Layer 10 of a small transformer language model trained on English Wikipedia (16 layers, counted from 0, width 96).
A neuron adds its activation times its output weights to the MLP's output. To switch it off is to set its activation to zero at one token and run the rest of the model.
A neuron's activation on a vector x is ReLU(weights . x), where the dot is the dot product.

Input weights of the MLP neurons that the questions are about. A number n stands for (n - 500) times 0.0016.
n105: 354,568,528,414,529,601,969,665,332,365,378,397,436,507,445,536,391,523,654,475,469,578,504,583,478,430,405,475,500,551,506,593,267,568,390,489,490,462,460,483,533,537,344,500,676,280,561,532,473,747,312,543,773,587,475,527,571,418,534,653,354,492,480,596,518,496,698,684,366,621,497,344,350,447,462,402,536,529,428,598,615,484,764,267,631,489,328,350,593,521,305,583,704,568,411,297
n110: 535,480,515,476,595,459,473,485,463,274,478,480,689,482,496,392,662,445,514,410,381,672,579,567,409,500,482,457,629,317,560,588,412,659,408,635,556,603,641,503,504,321,455,436,554,528,393,410,428,412,489,397,361,497,599,346,408,327,479,649,482,536,508,606,492,498,518,495,475,452,433,397,587,490,413,637,524,536,480,743,573,579,364,391,402,256,533,325,487,519,468,361,548,578,505,415
n124: 552,445,563,592,364,515,466,672,471,646,595,498,645,440,373,557,451,541,529,599,451,495,599,483,364,403,616,481,574,566,368,656,441,343,472,516,554,489,402,559,445,495,510,703,687,621,578,301,583,328,603,435,672,503,538,467,329,488,510,628,382,562,505,347,529,405,490,413,507,581,589,584,505,377,626,653,398,584,430,492,542,469,383,415,515,469,363,555,575,477,343,411,305,429,319,593
n142: 462,599,681,436,439,455,574,490,485,524,596,545,694,448,525,332,521,617,507,496,446,539,545,449,513,410,535,537,620,291,180,655,606,307,484,492,455,426,601,517,475,289,388,440,481,502,305,493,333,538,413,599,450,603,482,582,385,397,567,410,453,335,574,564,418,455,462,463,482,521,343,466,475,633,492,458,462,349,517,500,576,619,440,632,612,373,569,524,432,510,612,508,458,566,380,477
n146: 591,514,570,478,344,492,339,732,452,511,383,470,468,673,549,676,449,642,742,498,511,389,480,590,344,297,529,581,440,586,410,634,528,406,477,374,390,480,437,422,456,445,547,483,521,569,565,517,560,704,675,561,568,296,429,402,392,548,339,537,582,660,305,383,301,666,494,423,631,387,644,644,595,386,499,512,498,488,514,567,520,656,625,420,379,586,869,504,558,375,467,500,426,503,547,488
n195: 393,456,412,548,570,562,460,441,579,367,453,448,435,581,458,397,635,470,498,400,595,570,560,626,329,563,556,319,413,392,587,539,549,361,240,528,428,670,356,344,451,453,218,552,497,323,428,539,415,722,642,479,543,560,491,421,470,457,236,426,486,515,558,473,458,492,481,647,404,694,404,599,717,599,542,430,606,612,377,571,335,587,436,502,396,353,566,557,650,428,698,578,516,574,633,604
n198: 412,366,399,369,410,560,329,510,482,432,584,446,551,585,482,531,435,257,441,428,579,577,579,448,502,514,422,328,513,503,424,430,593,519,361,446,419,405,508,528,502,583,481,505,510,520,303,435,458,537,573,494,580,462,290,444,489,400,476,410,656,510,546,631,488,325,448,502,526,386,504,461,629,783,429,522,468,562,683,641,653,487,637,600,421,625,651,562,380,520,675,385,247,547,606,515
n211: 564,438,310,581,699,413,321,498,511,542,432,688,403,549,495,659,411,440,569,623,250,363,475,479,347,521,590,203,559,529,570,501,236,593,510,529,625,842,338,413,501,372,463,540,583,478,477,371,642,377,295,336,549,476,626,561,541,534,549,394,526,322,564,621,416,437,540,625,717,377,684,560,502,627,512,637,617,546,263,238,547,434,472,619,361,595,467,576,396,626,563,576,390,377,648,509
n212: 519,540,815,508,767,613,732,444,499,734,392,441,569,653,330,393,650,542,469,236,432,944,255,570,648,506,514,541,411,646,408,380,526,369,536,339,553,396,736,601,425,409,477,689,455,292,650,500,168,501,311,484,468,449,644,554,339,622,489,347,617,434,603,316,629,657,430,776,810,466,389,516,253,368,531,705,382,374,654,590,504,611,437,703,492,591,266,476,626,588,95,544,330,602,267,456
n240: 578,451,523,560,464,511,462,522,481,462,413,497,690,666,365,367,571,348,528,426,583,642,599,574,627,447,314,473,301,551,491,749,556,646,637,576,532,466,633,505,666,536,472,501,398,539,404,466,531,522,471,509,437,372,343,360,444,615,426,395,485,365,479,456,437,411,566,568,358,217,689,477,380,570,493,458,203,567,399,605,459,621,504,528,527,474,526,519,473,394,383,472,461,600,538,526
n243: 488,574,441,355,274,555,610,506,579,469,554,504,285,484,385,506,547,488,745,547,407,622,515,434,545,575,463,484,537,471,471,539,398,572,409,591,715,458,540,394,514,549,498,340,569,492,513,603,661,589,576,488,624,592,625,550,581,520,591,482,568,617,528,590,414,497,585,567,388,647,561,455,323,346,480,429,457,370,509,519,431,602,383,531,723,538,469,392,396,610,606,460,502,618,588,562
n255: 483,581,641,532,430,683,626,578,476,511,628,454,387,538,410,437,468,549,541,517,517,422,628,426,324,690,456,467,642,660,633,501,676,386,499,499,764,528,539,603,729,357,543,661,515,630,347,627,494,563,820,517,390,550,546,505,473,224,446,580,732,615,466,542,618,643,430,534,612,679,408,571,620,516,407,537,650,505,321,489,601,381,433,522,437,425,610,695,595,406,303,430,549,330,590,500
n256: 294,380,469,441,498,540,572,477,651,423,492,697,565,475,479,538,606,356,471,261,334,570,582,473,400,349,448,454,447,396,513,503,464,312,515,448,491,510,546,461,617,626,720,432,340,755,507,620,518,482,553,234,564,498,416,284,593,588,462,579,552,512,644,492,775,471,466,493,683,652,292,385,396,597,548,557,507,521,393,590,435,522,518,224,520,341,556,491,593,522,404,605,402,545,596,560
n284: 446,480,494,267,629,569,670,492,416,498,318,307,502,508,573,614,411,437,489,541,519,371,481,422,375,673,543,449,631,632,402,462,393,532,571,555,514,657,443,443,448,225,712,500,539,468,554,358,445,526,599,349,626,441,405,482,411,584,451,452,400,467,439,579,453,313,812,525,358,443,478,546,461,525,624,566,549,588,604,551,521,503,587,386,295,452,585,466,634,514,648,557,385,581,579,462
n344: 544,633,347,553,516,440,354,388,581,521,433,472,584,464,505,485,593,518,866,481,430,269,417,445,414,464,297,659,563,404,618,661,302,428,457,411,336,323,375,648,392,581,555,394,310,504,396,517,559,482,440,467,484,646,468,474,447,334,458,402,511,570,368,570,423,615,615,297,426,440,567,866,617,604,557,589,529,448,570,775,651,547,503,451,634,582,606,666,521,494,722,668,379,527,598,561
n348: 448,545,297,548,446,536,434,549,548,511,456,644,431,570,481,617,492,316,645,441,476,478,695,542,500,409,513,421,253,515,579,532,463,368,518,506,520,317,333,576,528,522,508,540,550,492,491,405,470,647,501,477,461,561,527,593,371,460,709,380,325,593,483,277,854,430,592,714,525,476,627,357,614,512,585,418,411,572,523,394,360,549,466,567,512,399,429,400,755,497,288,628,234,459,317,593

Output weights of the MLP neurons that the questions are about. A number n stands for (n - 500) times 0.00066.
n105: 463,543,409,704,648,476,618,631,345,573,638,675,495,545,529,365,328,522,536,517,541,337,570,492,631,539,427,379,402,532,523,519,385,507,565,722,622,506,692,524,359,489,476,574,523,379,457,465,435,630,395,317,568,441,424,429,534,643,503,425,478,388,626,607,729,379,682,618,419,786,491,375,468,497,641,476,646,368,757,422,471,487,602,591,274,700,405,421,587,571,558,470,373,646,491,655
n110: 683,433,418,558,561,400,411,655,561,396,595,349,483,448,448,466,549,744,345,535,650,505,458,624,536,565,524,639,575,402,556,604,497,538,603,357,451,439,632,512,568,520,488,486,611,482,627,285,498,543,250,387,510,427,599,655,430,365,440,487,499,428,400,328,393,679,327,487,584,549,619,542,592,555,497,572,410,628,554,471,483,423,383,553,516,455,665,412,744,548,389,543,580,643,185,520
n124: 438,498,464,522,661,683,407,478,541,549,618,336,342,554,465,489,387,459,467,511,528,418,558,574,356,616,471,402,450,538,481,573,592,562,352,477,571,503,433,569,464,421,503,422,338,487,495,498,594,548,553,622,488,707,548,429,571,420,589,433,450,476,474,561,514,495,432,480,490,438,618,435,356,458,361,373,632,399,479,379,550,393,629,538,547,447,403,676,420,567,533,735,563,535,536,344
n142: 526,436,355,471,631,561,443,631,703,272,463,474,541,393,584,650,508,484,549,604,532,379,442,470,627,561,454,403,481,513,659,505,496,488,479,487,599,451,443,596,629,521,379,485,432,559,400,454,464,496,691,483,534,641,482,548,360,536,466,490,554,351,609,575,359,325,593,447,564,500,571,635,465,248,381,533,475,525,527,367,528,546,496,392,410,715,499,503,574,601,525,513,575,406,391,386
n146: 661,673,599,396,530,426,376,483,499,695,540,548,339,703,536,446,612,661,495,399,530,388,503,560,368,775,381,457,435,330,591,389,449,710,496,539,661,462,575,482,421,511,477,623,365,372,514,626,416,552,448,523,402,492,537,454,457,582,535,393,563,419,462,560,459,416,291,518,546,601,564,373,548,539,449,592,491,380,508,431,570,487,530,715,384,550,665,403,659,442,455,625,373,554,553,225
n195: 528,335,454,610,433,373,368,526,471,615,407,592,531,210,442,376,559,523,570,440,468,390,465,508,463,207,223,569,507,459,479,760,661,673,618,529,354,551,341,865,427,627,349,454,552,386,554,476,534,475,510,557,466,396,543,528,460,444,502,454,349,338,529,473,557,520,602,359,604,584,453,328,369,442,559,611,656,601,429,493,336,355,601,336,588,436,523,543,319,416,821,525,722,465,613,492
n198: 471,517,440,515,466,407,512,487,604,515,546,351,499,426,482,423,401,490,473,521,351,451,529,546,455,406,533,399,550,365,678,297,391,466,683,697,617,553,430,488,362,566,450,575,435,641,622,479,306,595,580,451,356,619,582,580,418,618,389,537,491,521,404,494,551,428,486,544,350,495,637,504,544,475,644,492,325,464,686,457,403,507,462,550,601,574,491,509,332,393,442,386,674,339,500,545
n211: 365,450,448,486,429,557,421,495,712,376,493,457,701,709,396,531,272,439,509,442,323,492,513,486,516,802,614,393,389,528,658,306,464,378,535,605,429,471,644,472,762,510,588,508,516,253,540,429,495,493,612,514,522,575,572,433,735,632,620,361,666,454,590,568,458,586,560,479,561,760,591,485,536,498,365,429,558,530,408,571,700,581,574,401,530,762,470,444,700,617,511,548,549,479,365,551
n212: 747,609,725,319,402,501,735,535,373,464,475,246,499,677,433,410,570,400,395,506,576,861,303,427,828,368,590,472,487,557,741,232,588,378,576,369,494,161,580,465,625,603,546,629,599,373,532,508,257,262,288,416,483,364,565,645,328,695,601,274,643,464,515,281,626,674,632,670,626,500,429,490,169,540,254,558,531,367,725,470,329,444,626,686,757,704,487,510,431,478,379,564,726,505,27,265
n240: 543,622,426,457,382,377,678,436,464,578,534,480,313,389,503,413,567,492,666,505,594,467,311,238,559,476,467,449,543,582,744,548,615,465,500,348,525,440,568,511,573,507,526,564,558,477,473,594,375,387,345,624,388,423,578,424,389,369,638,527,563,482,372,358,500,551,589,577,397,432,364,450,662,547,418,543,520,534,535,561,527,405,568,519,420,376,561,639,508,743,426,300,645,469,632,650
n243: 522,237,509,555,520,572,600,526,493,408,800,476,607,475,539,400,573,454,577,462,429,508,492,359,458,585,527,466,477,605,610,446,649,601,494,440,499,558,746,587,396,478,504,502,579,490,664,580,588,524,521,568,520,465,619,683,723,631,422,399,386,340,526,355,616,556,521,316,473,462,416,515,457,477,500,303,632,583,287,443,368,419,466,586,435,578,430,365,373,533,647,573,514,316,518,495
n255: 357,466,611,302,336,510,521,637,466,697,438,613,542,572,540,368,459,496,515,596,478,492,496,577,626,388,388,492,430,544,364,540,540,510,683,418,345,571,511,467,487,330,485,590,388,454,375,383,480,759,366,516,579,450,501,584,618,571,235,477,439,616,598,344,384,585,511,712,321,392,495,453,627,554,461,459,454,586,405,493,501,641,545,576,396,531,639,688,686,675,752,607,425,581,454,519
n256: 613,710,442,449,429,445,353,423,521,716,518,643,339,407,376,311,430,550,302,603,672,319,634,288,536,498,465,593,604,388,467,343,241,553,392,516,376,510,508,746,431,653,548,762,562,449,543,393,514,402,618,399,550,601,459,490,530,534,531,314,400,539,321,627,604,500,338,309,449,597,559,511,571,372,470,463,533,359,601,525,314,626,482,741,418,586,539,538,539,522,556,680,413,572,445,503
n284: 467,348,521,475,443,531,547,498,442,423,345,527,538,530,354,517,564,652,703,510,512,516,477,512,478,579,328,508,406,689,682,492,426,489,399,467,604,523,505,436,364,452,487,299,453,505,481,520,568,405,524,529,559,494,471,412,562,450,498,578,614,371,519,472,358,539,494,604,430,479,309,500,373,530,627,500,541,383,355,563,551,465,528,462,586,641,591,656,543,555,489,497,427,491,405,526
n344: 472,552,608,395,464,513,593,718,557,611,502,439,569,616,459,443,402,468,683,439,602,578,478,436,707,277,337,463,379,621,504,618,529,632,557,518,380,464,766,485,536,493,389,432,524,445,426,576,375,537,376,596,541,333,432,562,421,664,489,350,529,509,519,340,530,463,606,783,237,406,465,551,522,340,474,638,410,531,291,354,583,522,686,210,625,542,534,387,582,534,442,341,278,543,569,498
n348: 636,591,407,456,402,288,559,525,695,469,609,395,254,506,501,465,565,394,445,510,329,322,393,478,551,732,626,618,467,628,509,388,440,506,575,504,507,356,646,477,575,524,459,379,478,750,497,479,477,503,488,524,392,442,658,597,459,469,444,551,480,666,477,439,263,644,180,222,635,297,566,405,615,463,572,511,340,489,466,539,488,362,550,436,691,459,465,621,396,393,443,531,463,377,265,314

Each question names a token from some text and the token that comes next. It shows the vector x that enters the MLP there. A number n stands for (n - 500) times 0.0094.

Then comes g, the gradient of the next token's log-probability with respect to the MLP's output, scaled to length 1. A neuron's effect is roughly proportional to its activation times (output weights . g). A number n stands for (n - 500) times 0.00099.

" ad", then "here"
x: 488,513,564,596,376,367,476,420,480,428,474,452,521,538,668,482,539,492,447,709,468,553,406,648,506,500,669,689,425,379,514,447,621,481,468,564,656,538,499,662,261,570,599,699,494,386,802,583,286,351,593,629,612,526,421,393,506,554,289,558,473,668,701,543,482,554,493,627,492,592,381,501,406,768,514,567,393,458,477,488,464,449,635,644,512,564,502,559,594,394,523,409,704,598,394,571
g: 274,345,560,477,579,563,521,539,549,459,605,477,583,403,581,452,478,544,604,413,567,666,546,595,345,482,628,416,591,562,426,341,528,552,310,667,459,430,507,402,540,374,398,654,317,595,453,309,424,479,414,521,559,448,338,512,424,386,572,515,447,450,349,547,414,515,394,283,509,574,493,410,505,380,521,369,420,283,546,706,697,423,565,561,562,501,504,705,426,611,224,526,456,598,523,469
Which neuron, switched off, raises the next token's probability most? n195

"un", then "e"
x: 440,563,453,539,614,413,535,435,394,617,570,618,510,394,642,627,524,534,355,589,479,467,494,523,397,299,383,603,550,550,446,499,711,640,539,415,378,378,510,603,525,547,463,509,514,446,640,481,550,552,480,618,409,596,634,589,842,384,404,502,402,639,553,737,436,546,521,494,565,454,231,467,731,652,573,357,375,499,394,562,646,413,464,765,462,650,618,622,633,459,633,370,562,422,550,465
g: 360,507,432,553,403,420,582,531,659,594,449,274,482,508,523,493,456,490,529,438,291,596,448,473,473,692,580,506,495,451,674,306,331,477,500,434,655,593,473,529,362,558,428,642,540,530,543,533,623,836,445,509,394,366,650,582,526,654,606,694,459,612,525,374,548,476,330,515,413,567,427,354,497,624,450,413,465,494,525,479,453,505,289,512,409,688,735,551,502,421,522,446,381,410,476,399
Which two neurons, each switched off alone, lower its probability most, in order? n198, n255

" W", then "ich"
x: 655,505,501,447,493,418,432,457,576,533,441,598,497,625,442,506,470,657,355,601,359,417,487,664,407,535,546,406,335,573,333,413,552,551,628,667,594,485,534,510,474,504,696,689,533,518,624,379,553,493,364,518,572,424,588,685,587,227,458,510,378,581,714,689,780,489,551,367,395,434,508,472,592,515,396,569,601,458,395,693,397,466,639,391,653,583,522,506,517,650,586,426,686,471,535,632
g: 243,538,340,495,592,668,552,414,513,413,612,489,483,338,528,520,726,402,429,454,432,470,479,418,392,560,487,509,748,463,408,486,558,370,272,416,446,667,411,520,557,557,521,440,426,463,598,492,535,450,462,283,504,523,687,518,633,578,471,461,403,308,565,454,656,597,657,498,591,580,337,406,478,479,316,524,394,646,310,417,672,418,450,559,475,681,402,449,413,620,503,415,414,422,482,551
Switching off which neuron hurts the next token most? n211

"c", then "ul"
x: 461,393,426,527,584,266,321,509,588,353,594,607,489,245,575,508,454,565,387,618,517,517,611,572,519,304,495,569,536,582,542,570,407,448,601,481,574,201,643,770,546,466,514,509,488,457,462,512,563,692,664,723,645,358,623,670,574,434,529,651,570,526,536,600,533,604,651,447,554,495,465,271,276,472,407,289,330,381,532,456,390,449,592,518,542,495,568,529,655,524,504,413,572,538,505,627
g: 493,527,543,567,440,305,537,419,506,737,637,447,428,702,489,393,649,683,569,571,552,555,475,430,606,636,487,583,388,607,609,558,249,501,593,402,629,407,362,552,287,494,410,458,596,646,508,725,448,339,532,635,533,559,500,560,279,455,431,410,608,498,491,483,398,601,579,618,443,471,576,461,577,531,511,587,498,399,632,480,447,375,537,600,546,573,509,373,643,506,552,313,523,566,401,261
Which neuron, switched off, raises the next token's probability most? n243

"et", then "te"
x: 455,469,501,442,472,241,356,540,368,409,559,723,613,405,729,612,327,616,487,599,549,407,371,660,509,414,539,559,473,413,316,464,584,713,586,383,582,292,654,688,372,574,762,493,455,504,518,499,549,551,586,525,525,451,397,575,638,499,451,599,425,496,360,627,540,441,555,683,552,404,345,427,576,398,319,389,415,461,509,524,533,386,511,478,581,323,487,535,307,473,533,368,592,466,552,312
g: 415,465,542,530,632,718,633,498,692,438,560,481,540,411,507,608,377,477,477,459,386,364,557,455,647,555,470,440,563,528,575,508,558,509,321,383,583,472,569,333,288,593,570,596,436,400,593,546,565,629,720,447,595,544,522,648,654,684,513,372,522,452,491,722,654,571,512,633,430,866,507,402,653,450,562,587,418,524,524,554,514,627,506,543,395,480,599,424,576,413,383,520,616,462,360,450
Switching off which neuron hurts the next token most? n142

"ased", then " T"
x: 646,541,662,546,521,194,301,518,333,678,639,484,692,525,699,409,341,384,432,556,466,386,575,633,519,389,392,612,321,597,488,520,536,471,538,653,435,359,522,543,587,500,692,510,432,405,478,658,510,481,276,605,500,484,510,499,405,459,298,587,475,501,581,493,655,389,563,526,348,387,288,635,504,463,429,377,410,480,485,512,209,322,566,598,446,604,545,513,478,461,578,631,493,478,633,351
g: 748,530,447,419,333,412,608,666,604,697,465,547,442,503,476,592,450,601,367,538,662,477,562,496,584,405,479,598,591,430,449,542,545,485,428,358,518,605,533,593,645,569,711,509,257,454,333,402,447,574,415,544,635,473,695,595,586,512,571,432,551,544,539,422,531,295,321,438,603,412,507,497,576,360,508,605,334,596,423,625,493,517,695,510,722,366,488,330,535,513,524,479,635,558,395,400
Switching off which neuron hurts the next token most? n344

" Ind", then "iv"
x: 512,403,466,589,682,25,492,423,560,567,504,514,608,465,535,380,514,556,305,541,613,386,381,677,438,393,605,651,479,481,620,541,582,669,822,724,501,402,446,575,370,554,516,407,375,273,462,432,513,435,415,645,473,340,411,566,605,360,481,617,584,647,509,624,558,523,454,495,483,514,247,480,571,336,430,470,458,603,589,627,422,582,468,458,515,487,475,544,487,550,606,358,314,398,537,428
g: 639,513,485,642,424,513,580,507,465,419,520,402,673,447,467,427,628,585,224,501,659,549,499,566,457,487,682,346,545,481,455,486,349,665,481,519,491,510,647,611,660,523,331,597,491,507,503,521,706,457,468,379,682,540,439,495,573,427,496,523,553,414,465,618,458,551,299,332,419,597,585,423,493,487,390,440,579,643,461,465,472,337,404,340,307,255,358,361,666,415,493,404,517,541,319,418
Switching off which neuron hurts the next token most? n110

" N", then "ative"
x: 621,438,662,544,539,166,497,567,514,444,505,460,510,409,428,454,500,467,245,493,477,282,441,717,473,451,547,531,477,545,322,415,659,546,472,663,538,508,504,595,456,493,592,645,496,327,652,474,597,287,354,504,531,420,631,581,529,357,464,577,402,692,672,571,660,638,500,362,313,616,589,467,652,521,419,512,675,496,389,704,510,405,594,568,369,640,514,553,457,621,524,440,592,488,407,611
g: 353,590,752,564,666,636,361,526,256,411,470,444,505,626,558,493,541,356,514,609,476,304,390,670,515,402,561,410,444,672,501,520,433,535,345,464,549,446,612,469,635,426,289,315,677,370,419,520,598,413,569,499,528,483,536,511,469,466,647,526,637,562,401,596,401,345,655,539,474,649,501,597,518,457,539,399,563,390,483,208,535,457,575,497,379,549,544,558,438,558,551,552,464,331,574,391
Which neuron, switched off, raises the next token's probability most? n110

" to", then " its"
x: 485,431,495,512,473,327,537,311,566,499,532,461,635,513,753,525,492,454,620,503,293,685,376,733,513,445,523,477,419,510,572,520,740,451,570,491,406,560,569,642,440,525,529,713,524,411,653,565,554,265,384,435,664,533,534,501,581,562,367,527,399,686,570,560,700,572,438,636,541,500,514,311,588,533,521,519,467,387,612,434,191,400,606,551,407,505,553,510,476,581,649,443,451,618,681,553
g: 396,506,473,449,566,505,517,489,431,699,560,552,645,689,481,579,557,555,399,615,534,610,507,436,380,636,537,599,446,412,420,468,550,594,528,279,450,284,480,478,378,588,406,680,566,524,533,716,446,431,647,475,537,557,487,451,567,571,649,637,466,500,536,632,376,786,459,541,565,346,547,496,480,461,341,473,508,569,644,465,614,680,587,550,446,352,599,391,495,490,707,535,200,494,495,352
Which two neurons, each switched off alone, lower its probability most, in order? n256, n212

"ay", then " B"
x: 663,488,568,543,501,503,312,523,354,415,585,500,475,377,628,347,395,518,308,483,541,409,465,517,433,451,669,482,297,612,636,488,752,570,513,464,660,398,481,621,422,482,825,574,618,496,608,552,524,428,318,504,474,354,460,665,704,413,442,602,472,584,610,621,486,481,478,424,422,543,412,469,568,485,473,479,511,527,496,714,443,342,635,587,590,418,420,458,238,514,450,440,639,287,582,494
g: 582,459,524,314,233,426,430,636,551,653,422,664,450,470,514,647,583,616,465,421,578,506,677,488,621,455,540,590,354,556,488,666,520,470,462,401,374,563,537,451,664,320,654,535,483,380,439,508,517,670,457,607,520,370,487,641,661,546,471,396,433,627,453,501,485,381,310,461,408,529,566,576,570,498,793,650,551,568,436,551,451,399,633,520,424,510,631,354,602,558,716,515,568,601,405,406
Switching off which neuron hurts the next token most? n255

"ings", then "."
x: 670,553,450,610,557,614,418,307,427,481,613,621,472,474,601,448,302,432,508,625,474,506,499,670,432,532,517,654,489,524,473,345,450,534,501,582,487,350,336,616,559,594,768,670,673,508,524,444,395,423,498,574,699,425,259,542,571,573,455,575,448,527,549,586,663,431,516,693,660,401,344,502,740,477,417,341,429,208,466,473,295,428,404,504,603,515,490,596,383,552,564,520,700,481,717,395
g: 658,459,505,557,479,208,346,542,456,342,406,496,487,300,434,463,405,560,555,531,597,593,674,424,559,387,412,539,443,335,570,532,378,461,386,611,668,471,429,388,272,550,328,592,499,434,399,445,624,469,535,264,490,429,546,515,431,421,508,407,483,594,552,493,348,423,471,611,514,519,690,595,532,512,461,343,628,415,445,640,630,463,511,773,386,300,609,504,405,468,464,441,476,566,527,621
Which neuron, switched off, raises the next token's probability most? n211

" that", then " year"
x: 535,647,361,441,515,432,480,456,328,589,660,464,529,440,806,498,455,532,447,486,490,491,417,657,544,450,663,588,502,512,426,516,482,485,710,491,505,410,527,549,479,515,683,707,505,358,526,627,508,446,351,414,724,377,406,481,500,564,484,709,320,733,549,442,694,618,560,653,402,559,521,344,682,534,535,499,529,451,515,526,405,390,633,469,558,434,557,579,640,578,554,420,612,576,630,640
g: 385,575,385,395,739,478,473,584,548,395,578,471,419,503,485,458,651,598,600,399,526,571,480,340,531,451,235,533,372,526,587,521,393,220,567,518,467,450,524,405,264,600,415,339,626,514,772,659,522,618,492,554,442,632,696,560,448,604,535,509,455,447,537,527,526,437,523,675,362,401,672,494,676,376,612,517,509,494,389,473,578,519,589,476,564,464,484,560,574,249,432,526,482,521,405,478
Which two neurons, each switched off alone, lower its probability most, in order? n284, n348

" and", then " the"
x: 591,505,397,481,452,517,574,384,519,558,719,593,648,440,767,530,576,456,446,588,401,563,381,631,512,457,653,533,490,655,400,488,520,552,597,463,405,410,659,569,490,455,823,766,428,557,673,540,438,453,437,446,548,442,414,515,565,578,503,682,422,575,610,457,692,684,528,634,470,552,544,448,580,610,464,522,493,443,437,373,125,372,611,459,350,502,519,515,596,615,624,520,631,529,643,606
g: 323,471,466,435,414,371,612,589,372,621,459,591,695,598,423,389,635,426,676,658,347,532,566,579,500,485,530,505,547,529,572,262,618,688,649,604,558,514,533,339,545,650,475,590,589,636,668,444,446,549,388,451,698,245,585,455,441,437,472,492,623,610,492,380,493,431,503,438,635,555,521,285,443,613,630,480,422,417,636,521,461,503,411,387,420,379,513,354,566,421,550,634,509,542,377,408
Which neuron, switched off, raises the next token's probability most? n256

"ived", then " e"
x: 651,498,668,681,484,310,191,531,379,571,579,391,571,521,716,408,417,323,563,630,429,558,494,631,537,436,343,648,390,572,468,499,659,438,599,735,419,437,445,489,515,500,623,652,545,447,514,581,452,520,268,683,511,338,425,502,552,492,364,615,536,580,623,478,594,537,510,366,402,449,194,543,492,579,476,428,388,350,543,558,301,358,330,629,429,632,512,586,445,460,467,575,564,434,595,431
g: 597,386,543,624,431,558,496,408,496,584,644,532,367,552,490,435,545,425,611,659,463,465,477,420,403,565,608,533,437,554,662,367,440,600,406,349,318,442,646,704,387,584,643,604,436,456,401,398,400,474,438,617,376,554,478,359,595,537,634,481,545,250,353,594,668,563,387,528,349,556,504,379,478,393,462,529,577,392,559,700,521,460,352,481,300,438,597,576,583,530,604,764,480,452,344,583
Switching off which neuron hurts the next token most? n240

" pr", then "inc"
x: 573,448,334,455,549,381,587,330,511,545,489,570,509,525,450,249,506,675,326,641,553,492,345,622,591,530,539,672,307,532,362,406,418,468,469,648,482,559,533,725,410,344,634,581,698,349,698,299,669,361,468,536,611,469,654,524,549,508,457,430,682,475,645,630,675,427,423,502,502,476,447,360,708,498,405,480,534,453,434,427,415,435,706,531,393,617,632,534,499,611,428,567,518,454,552,405
g: 517,542,524,358,344,498,822,581,388,540,474,506,473,628,414,434,586,595,511,506,400,485,572,394,487,387,498,595,496,411,473,666,391,256,500,484,441,624,424,414,723,489,466,338,606,716,509,502,501,650,508,397,545,320,405,550,475,418,497,400,293,588,350,647,421,409,540,421,554,566,647,599,531,485,650,417,440,515,314,581,662,475,559,463,378,502,409,321,586,555,318,563,470,600,445,543
Which neuron, switched off, raises the next token's probability most? n212

"it", then "ts"
x: 503,525,636,535,487,241,482,542,389,479,368,398,644,376,697,545,454,561,436,612,633,285,413,452,455,407,514,572,296,640,534,577,701,465,593,465,562,460,634,607,525,674,750,554,491,468,545,523,648,480,399,462,501,600,364,338,675,360,368,521,454,482,654,615,438,539,410,323,290,588,474,402,511,588,643,371,457,433,476,524,506,479,729,637,439,316,601,438,322,531,322,479,607,580,478,547
g: 429,478,493,696,428,447,626,557,501,437,468,612,315,409,346,518,488,499,425,631,573,451,465,340,598,493,443,682,297,529,548,480,345,461,541,426,536,389,693,300,465,521,533,349,519,499,672,700,496,460,620,559,401,409,620,645,524,692,502,467,603,419,473,403,350,424,502,574,525,448,481,386,539,505,630,473,547,570,631,549,529,224,579,580,563,268,654,550,400,709,517,372,561,528,491,382
Switching off which neuron hurts the next token most? n240

"a", then "un"
x: 630,571,521,599,233,403,349,486,546,544,564,223,425,525,514,437,534,534,544,588,471,513,695,499,531,298,480,662,460,583,439,526,665,394,334,535,406,439,666,534,637,655,484,457,603,377,543,485,608,361,387,700,620,560,505,486,658,591,328,513,605,542,720,646,610,599,432,436,523,633,340,437,417,369,416,490,539,602,483,560,451,414,528,491,328,470,446,558,719,652,479,615,681,670,517,594
g: 501,570,349,509,641,534,481,529,394,363,470,402,671,377,314,402,829,565,406,478,479,381,644,504,415,573,456,642,408,463,425,349,444,565,599,596,496,373,755,683,454,328,490,682,500,580,535,554,506,301,508,525,508,446,504,400,530,433,530,456,534,334,619,573,614,684,544,542,701,526,467,517,433,562,506,622,345,575,487,471,467,604,358,411,434,408,409,559,552,405,582,535,500,287,496,406
Switching off which neuron hurts the next token most? n243

"en", then " through"
x: 746,544,537,487,609,295,379,566,357,527,694,362,606,429,634,433,321,549,447,533,461,397,512,695,440,484,325,777,492,543,350,315,553,630,653,436,365,471,445,530,402,510,674,546,506,379,668,520,592,230,448,491,664,369,412,544,466,307,461,553,423,458,497,491,578,438,627,602,543,306,338,436,541,429,500,438,489,485,528,437,531,359,501,677,450,576,501,604,555,627,656,445,517,524,646,454
g: 607,543,474,521,403,487,633,437,428,467,616,394,472,439,414,436,451,723,565,534,399,625,507,511,496,518,414,473,406,540,612,320,522,386,473,288,621,575,460,407,472,531,408,423,500,537,449,516,619,346,476,660,598,410,501,296,548,425,391,498,651,578,493,389,570,628,595,530,607,581,450,774,429,567,283,425,453,426,529,571,463,401,412,666,782,242,518,413,590,456,382,567,674,524,432,640
Switching off which neuron hurts the next token most? n284

" the", then " W"
x: 664,551,524,437,564,222,399,327,458,597,603,506,516,474,719,495,433,512,603,657,585,419,480,766,430,467,516,529,285,563,334,533,515,567,576,668,484,375,559,598,367,504,772,617,536,413,471,393,559,493,369,568,570,422,389,589,509,690,363,519,489,598,547,563,711,553,549,511,417,508,532,699,624,470,555,699,530,401,396,490,491,271,712,536,342,381,482,535,523,632,515,471,428,522,614,502
g: 551,584,347,545,388,560,605,572,589,566,552,530,587,523,576,508,384,476,324,442,419,405,599,503,572,578,430,531,504,474,613,582,608,442,574,445,499,610,478,334,580,620,591,558,313,468,213,357,453,532,376,320,585,459,526,563,578,485,428,534,485,491,505,338,474,371,392,610,443,333,471,497,540,727,615,568,466,500,592,550,394,181,492,371,633,368,296,411,494,470,706,506,705,590,583,449
Which neuron, switched off, raises the next token's probability most? n284